Layer 5 of a small transformer language model trained on English Wikipedia (8 layers, counted from 0, width 128).
A neuron adds its activation times its output weights to the MLP's output. To switch it off is to set its activation to zero at one token and run the rest of the model.

Output weights of the MLP neurons that the questions are about. A number n stands for (n - 500) times 0.00069.
n11: 672 575 431 660 545 427 510 634 470 343 301 481 344 601 529 490 541 513 384 407 483 583 709 497 488 613 561 630 538 513 624 565 362 494 614 423 426 487 550 479 697 214 637 381 540 572 544 607 487 410 533 549 524 650 528 366 584 390 553 611 546 413 565 364 360 623 632 430 276 519 503 292 500 266 549 482 444 547 600 646 383 519 334 410 527 589 500 405 657 663 289 469 461 427 635 707 472 597 529 549 393 573 566 651 379 750 399 672 429 389 652 578 445 411 517 484 681 279 490 363 298 493 401 629 448 581 383 305
n40: 533 304 548 347 613 408 455 522 801 653 485 438 511 365 675 420 416 307 478 520 485 510 522 533 547 429 489 336 350 468 557 576 546 315 332 768 559 559 775 427 655 482 529 265 507 507 458 250 395 558 244 511 413 437 511 456 514 457 171 773 511 525 345 540 733 405 523 531 122 578 522 568 573 454 546 564 650 612 547 623 444 768 651 470 485 297 421 663 530 229 665 423 661 519 673 568 392 366 574 554 594 543 442 621 444 403 677 276 536 482 540 618 417 400 519 581 581 561 410 538 623 316 458 452 639 652 436 430
n42: 515 500 545 603 487 637 513 505 452 587 445 629 556 422 495 458 728 480 604 570 410 542 488 585 396 400 544 492 517 618 500 374 414 434 616 551 386 414 426 434 610 460 518 557 505 459 442 485 485 546 530 460 607 610 403 326 269 425 548 616 640 517 600 457 392 495 607 533 341 566 533 458 667 431 335 456 457 466 447 459 454 551 581 431 471 605 405 520 432 469 392 452 455 359 461 448 563 631 346 559 575 519 516 538 583 508 427 453 431 318 561 639 512 510 638 544 569 330 516 609 522 307 431 431 565 524 630 490
n109: 541 321 544 488 378 478 468 554 313 536 404 503 512 494 661 522 471 694 607 454 310 474 567 551 574 320 215 523 582 666 637 263 412 597 559 427 617 700 519 242 598 469 648 480 709 541 374 506 454 609 578 308 458 481 422 432 313 243 626 543 528 635 357 460 597 409 592 605 513 575 742 548 459 546 487 437 610 427 427 455 402 529 420 522 503 597 507 353 555 513 406 459 326 592 574 476 658 475 337 431 623 553 454 550 570 535 618 361 500 528 442 607 526 567 510 497 409 579 455 676 518 436 376 601 560 457 443 647
n194: 357 174 462 324 614 666 675 246 377 424 366 399 437 693 408 709 512 721 598 627 496 507 568 683 500 759 472 428 552 619 596 388 264 385 450 461 653 373 317 480 474 576 644 520 535 515 656 413 674 642 255 511 698 582 677 565 511 617 330 630 628 406 604 470 568 209 537 479 341 360 550 731 475 725 593 440 544 496 581 455 703 305 520 574 220 426 496 374 508 660 459 445 450 460 275 522 544 469 478 550 360 516 650 590 327 570 409 478 545 515 732 440 610 179 393 448 527 369 535 404 378 185 476 624 486 578 518 307
n224: 488 387 447 618 386 446 713 399 673 472 421 605 418 563 569 322 599 448 368 567 613 443 515 453 556 656 681 460 623 541 508 403 496 441 740 294 290 435 391 332 455 364 523 443 640 235 560 523 689 395 756 443 717 710 485 508 436 752 728 550 577 406 471 561 281 516 739 496 749 441 241 373 504 616 524 663 551 273 545 531 473 680 358 492 315 349 504 555 508 690 648 656 599 419 480 396 427 422 678 383 576 573 645 353 641 446 508 232 436 645 382 659 518 593 670 393 650 380 449 256 320 373 748 314 390 578 381 585
n303: 588 404 470 670 365 258 480 350 584 524 435 648 432 555 463 705 503 304 493 552 548 406 448 622 399 554 407 239 229 545 437 481 373 568 527 469 525 608 619 486 549 331 503 739 684 535 434 517 470 507 443 610 686 633 465 473 638 549 459 393 547 391 635 563 367 410 418 737 678 577 497 441 601 777 486 605 366 534 422 409 700 705 376 432 438 706 618 536 413 469 486 446 503 525 479 416 692 650 621 416 355 209 493 486 497 456 497 461 634 617 441 396 596 259 545 587 362 493 432 398 465 588 507 524 633 439 423 423
n324: 500 517 593 400 620 369 412 707 574 399 521 484 409 401 350 553 510 630 388 549 334 301 605 534 399 410 668 535 490 296 448 346 731 701 556 575 389 298 344 553 576 530 794 607 571 551 531 375 487 394 520 636 438 374 323 670 576 401 625 297 641 526 412 441 483 514 404 640 482 580 560 507 333 402 521 685 535 630 453 634 659 705 410 480 431 611 363 529 403 453 493 421 520 528 438 442 414 568 485 491 431 496 616 668 555 700 603 721 349 363 368 590 512 506 486 606 379 402 316 469 278 523 395 520 367 521 521 554
n327: 474 619 406 543 600 497 483 617 411 330 468 430 581 626 489 540 447 561 677 337 738 511 435 605 605 469 559 512 531 555 563 417 439 447 446 387 672 405 549 377 480 466 568 528 366 332 524 415 263 461 469 711 532 573 420 494 368 480 358 486 621 469 626 545 628 500 409 497 344 547 529 351 470 449 406 415 557 339 634 474 395 362 482 520 465 572 536 536 631 663 733 611 437 455 391 583 418 416 483 452 520 634 518 518 559 506 638 659 550 391 635 328 390 313 535 420 558 447 664 509 621 333 395 555 392 543 505 558
n349: 446 497 629 354 354 506 435 457 446 474 358 474 336 552 553 494 538 511 517 438 460 448 417 634 417 497 517 436 434 603 415 613 451 710 466 628 735 497 491 706 575 464 553 554 509 588 474 378 450 467 435 402 578 523 500 329 522 566 506 522 557 530 537 581 392 579 536 471 410 619 408 392 519 465 598 575 636 532 691 510 642 682 274 332 364 534 426 459 395 472 928 431 578 447 387 410 462 346 614 563 420 664 619 470 523 540 667 508 616 382 596 386 611 467 474 465 424 327 595 335 481 330 547 460 394 512 587 531
n385: 514 487 422 605 525 466 490 732 592 507 759 404 493 531 510 665 578 533 406 484 662 370 553 548 503 496 434 634 447 684 500 506 487 474 601 548 485 616 462 422 557 376 534 286 306 445 451 403 624 439 544 426 350 421 471 588 443 400 596 449 390 560 487 450 327 521 421 551 330 526 581 602 506 247 231 500 826 497 580 420 424 512 440 565 507 521 434 582 408 321 748 561 507 718 524 586 477 403 544 570 497 489 547 210 479 300 368 649 274 642 414 415 569 665 412 817 312 649 375 486 461 306 649 527 685 366 621 606
n438: 413 640 538 600 506 688 511 558 609 443 464 474 534 545 478 342 410 410 439 365 572 318 444 503 473 418 394 508 442 334 361 523 500 482 524 624 626 432 497 432 489 567 608 515 472 642 413 441 497 549 497 524 327 641 539 711 559 540 358 478 259 353 401 589 622 415 483 480 572 487 421 472 500 449 457 490 588 556 586 500 511 532 618 464 631 511 410 479 477 583 972 399 557 551 617 563 573 481 741 644 513 416 448 346 428 442 483 442 516 476 279 593 422 561 508 490 574 633 414 582 591 438 333 451 538 543 560 366
n491: 493 422 575 621 500 484 537 563 431 330 571 620 554 352 575 419 694 500 429 581 460 637 580 447 320 584 456 370 542 443 510 586 545 395 510 347 384 454 470 438 539 403 506 294 620 391 531 681 597 583 523 601 406 453 396 435 506 384 910 409 516 577 506 448 527 411 486 286 395 566 461 690 475 624 296 337 481 450 523 357 324 349 341 457 584 321 444 487 561 463 816 494 588 665 547 554 387 470 614 567 490 667 171 612 473 563 483 745 359 591 568 700 480 659 375 456 375 593 490 641 446 515 466 646 627 420 527 539

Each question names a token from some text and the token that comes next. It shows the activations a of the neurons there, in the order above. A number n stands for (n - 500) times 0.0048.

Then comes g, the gradient of the next token's log-probability with respect to the MLP's output, scaled to length 1. A neuron's effect is roughly proportional to its activation times (output weights . g). A number n stands for (n - 500) times 0.00076.

". ", then "He "
a: 550 500 630 500 500 500 500 503 500 500 500 576 505
g: 384 478 623 437 542 634 523 490 459 515 609 550 372 470 477 410 524 790 480 521 307 452 475 652 696 491 686 593 416 486 550 436 490 345 700 319 664 456 526 525 562 327 405 481 575 391 635 412 301 728 476 495 468 639 531 386 331 562 601 330 569 592 568 483 332 390 322 570 474 405 663 752 376 555 455 545 317 568 551 568 545 489 563 395 687 582 487 403 523 319 589 712 532 636 528 384 575 517 511 476 578 502 185 277 352 410 525 555 619 530 342 337 399 686 540 650 420 367 410 598 695 425 346 431 689 301 558 573
Which neuron, switched off, raises the next token's probability most? n11

"ation ", then "as "
a: 500 500 546 500 500 500 500 500 500 500 500 500 500
g: 470 472 494 286 599 538 219 679 548 591 437 482 497 505 626 312 347 529 408 445 505 621 548 801 496 565 541 342 493 594 439 552 636 537 201 545 410 540 627 475 662 413 634 271 416 548 482 254 438 437 218 374 389 406 612 328 551 390 372 711 359 552 370 519 598 444 477 518 670 515 378 555 403 742 627 562 524 753 383 678 613 494 596 514 390 243 463 615 583 379 544 565 668 453 512 499 461 485 572 587 362 356 579 547 486 580 480 463 613 415 439 450 455 385 535 553 506 633 546 447 641 506 504 492 577 517 392 820
Which neuron, switched off, raises the next token's probability most? n42

"v", then "ers"
a: 500 500 500 500 742 500 500 500 500 500 500 500 500
g: 467 486 399 663 391 737 347 466 372 665 399 643 523 700 594 407 583 759 468 516 377 547 405 417 598 539 512 319 411 411 508 694 424 509 481 512 485 544 516 334 510 467 536 512 647 346 649 521 374 517 654 389 716 492 513 490 469 598 565 579 528 312 698 567 721 324 545 502 507 466 505 507 493 495 727 395 462 655 447 376 445 475 448 677 200 467 611 380 390 586 578 585 633 380 526 675 464 361 382 510 241 542 628 491 508 529 290 283 661 597 729 506 546 294 450 560 448 398 173 559 359 471 570 550 521 460 411 545
Switching off which neuron hurts the next token most? n194

"ch", then "ased "
a: 500 500 500 500 500 500 500 680 500 542 500 500 500
g: 450 795 403 567 520 629 540 327 457 555 822 466 618 513 516 728 416 432 586 624 567 603 528 395 356 584 495 328 558 535 548 439 556 610 407 702 501 560 517 499 479 496 464 477 402 509 498 475 496 311 242 394 448 637 417 473 474 541 422 383 426 281 793 254 649 696 397 564 522 393 386 306 447 501 255 559 567 548 434 415 428 555 671 612 539 544 328 449 573 657 424 431 725 438 442 485 519 609 560 256 707 686 471 512 552 420 399 551 462 778 422 564 535 377 290 530 488 422 643 467 471 570 515 542 388 389 332 587
Which neuron, switched off, raises the next token's probability most? n324

"ch", then ", "
a: 500 500 500 500 500 500 500 790 500 558 548 500 500
g: 538 517 487 528 596 436 456 550 582 453 496 711 510 685 488 419 575 491 583 624 567 376 214 572 561 421 374 483 309 657 465 408 578 413 753 694 516 531 462 459 297 442 368 475 520 408 680 320 633 385 293 371 695 632 662 487 395 508 379 331 330 630 557 274 383 543 588 315 499 309 439 402 666 467 443 491 435 603 361 301 383 598 578 451 526 316 467 439 674 552 548 585 445 409 549 573 644 407 577 522 538 696 740 372 330 381 450 518 506 512 355 584 488 632 447 444 581 645 655 655 560 466 353 620 541 667 424 738
Which neuron, switched off, raises the next token's probability most? n324

"ious ", then "day"
a: 503 500 500 500 500 764 500 500 513 500 500 500 500
g: 442 297 376 554 399 519 533 573 668 632 500 531 490 453 477 750 584 572 500 350 740 398 310 505 469 374 401 493 579 717 425 536 617 598 357 616 358 501 592 541 281 660 333 389 302 509 617 566 500 548 542 541 275 605 443 366 471 470 433 514 637 348 649 593 232 322 569 591 611 357 384 544 595 445 793 546 641 428 456 404 651 528 336 478 447 448 710 417 384 731 533 413 740 339 396 415 361 653 528 320 625 476 648 437 554 473 704 499 398 543 569 323 671 527 547 450 497 570 469 523 466 513 304 510 542 484 565 442
Switching off which neuron hurts the next token most? n224

"ing", then "'"
a: 500 500 600 500 500 500 500 500 500 500 878 500 500
g: 401 503 556 441 357 694 693 609 535 706 537 439 379 550 403 605 355 474 363 502 514 612 779 415 534 457 455 529 577 530 638 545 489 476 489 546 501 611 449 538 627 531 638 562 402 304 344 543 553 318 555 485 200 471 633 505 756 337 587 511 467 625 524 303 540 492 789 287 414 555 454 479 499 579 567 481 538 506 433 480 360 228 273 433 403 489 472 353 466 403 500 530 452 601 720 523 413 585 493 753 466 284 570 520 405 609 410 384 474 473 455 451 583 527 521 784 648 370 345 390 406 419 622 395 815 491 602 465
Switching off which neuron hurts the next token most? n385

"J", then "ar"
a: 500 500 500 500 500 500 500 500 500 592 500 500 500
g: 591 595 444 640 429 343 383 456 410 579 790 685 501 527 667 553 339 570 528 481 589 787 369 377 425 432 529 436 565 287 679 674 304 394 358 421 608 512 330 290 680 639 489 510 561 718 534 480 662 439 704 300 609 533 583 472 304 323 775 547 552 463 555 627 473 468 611 467 443 554 449 597 424 496 426 510 386 470 543 297 436 584 431 568 620 431 496 562 229 511 492 579 455 471 333 437 356 696 536 444 577 503 310 485 659 575 549 504 404 381 419 518 526 548 415 292 574 751 531 595 516 410 382 534 606 343 396 479
Which neuron, switched off, raises the next token's probability most? n349

"th", then "w"
a: 500 500 500 500 500 500 863 500 500 500 691 500 500
g: 474 519 606 495 362 307 440 463 686 415 565 563 615 388 410 444 419 389 527 496 553 430 580 509 565 552 480 509 318 411 367 568 437 373 300 478 445 518 525 623 681 767 490 404 710 596 483 463 540 716 626 522 464 441 432 637 691 547 352 439 619 507 460 700 706 425 411 707 670 486 117 492 541 727 552 407 620 414 385 345 602 778 400 538 618 469 544 480 378 578 525 383 376 519 400 404 496 538 621 345 564 315 387 467 574 480 487 499 503 514 480 413 557 354 429 865 331 624 434 508 464 681 632 410 453 426 331 412
Switching off which neuron hurts the next token most? n303

"com", then "s "
a: 500 500 500 500 500 500 764 535 500 500 539 500 500
g: 541 501 416 592 558 618 260 575 579 384 498 571 586 407 656 583 464 569 455 456 776 839 529 563 616 436 375 570 451 388 551 415 413 424 650 611 570 446 367 549 286 616 529 527 500 490 613 440 402 469 492 433 535 667 480 398 551 515 465 503 596 779 578 509 562 582 475 380 298 519 497 409 485 491 354 472 903 430 616 516 400 388 478 456 547 443 294 485 413 523 576 231 509 595 806 381 590 414 521 374 761 462 672 421 374 588 578 565 414 575 247 309 416 634 529 482 486 541 559 401 514 398 283 464 468 301 429 530
Switching off which neuron hurts the next token most? n385

"g", then "eneral "
a: 500 500 500 504 500 500 500 500 500 584 500 500 500
g: 263 575 501 427 676 436 645 583 362 733 336 500 478 682 454 588 392 506 353 585 481 383 407 614 558 603 406 380 495 507 294 370 647 428 562 455 579 275 713 568 627 436 654 627 434 611 488 411 352 414 395 439 580 498 489 578 421 795 407 450 666 577 765 392 414 650 450 594 383 283 748 489 556 420 619 413 384 480 436 499 385 568 518 563 580 559 413 422 275 331 588 417 617 423 405 423 553 488 485 557 578 710 259 522 662 411 648 446 602 484 430 396 555 480 666 549 504 378 470 352 427 376 417 532 494 633 779 543
Switching off which neuron hurts the next token most? n349

"gre", then "at"
a: 500 500 606 539 500 500 500 500 511 500 500 500 500
g: 329 541 475 594 550 372 797 481 528 413 449 300 657 616 489 584 699 783 649 451 368 512 311 558 568 284 326 196 524 510 524 566 488 587 357 500 357 511 415 460 584 605 652 382 513 488 498 621 505 468 574 525 505 342 599 497 332 264 652 478 478 592 557 229 562 414 565 653 512 411 545 609 332 420 562 643 392 369 597 698 489 642 358 483 340 451 627 490 607 519 474 542 468 763 345 637 515 608 479 397 603 593 537 631 491 426 580 501 695 465 227 543 582 410 424 573 473 525 471 480 640 463 413 220 525 405 462 503
Switching off which neuron hurts the next token most? n109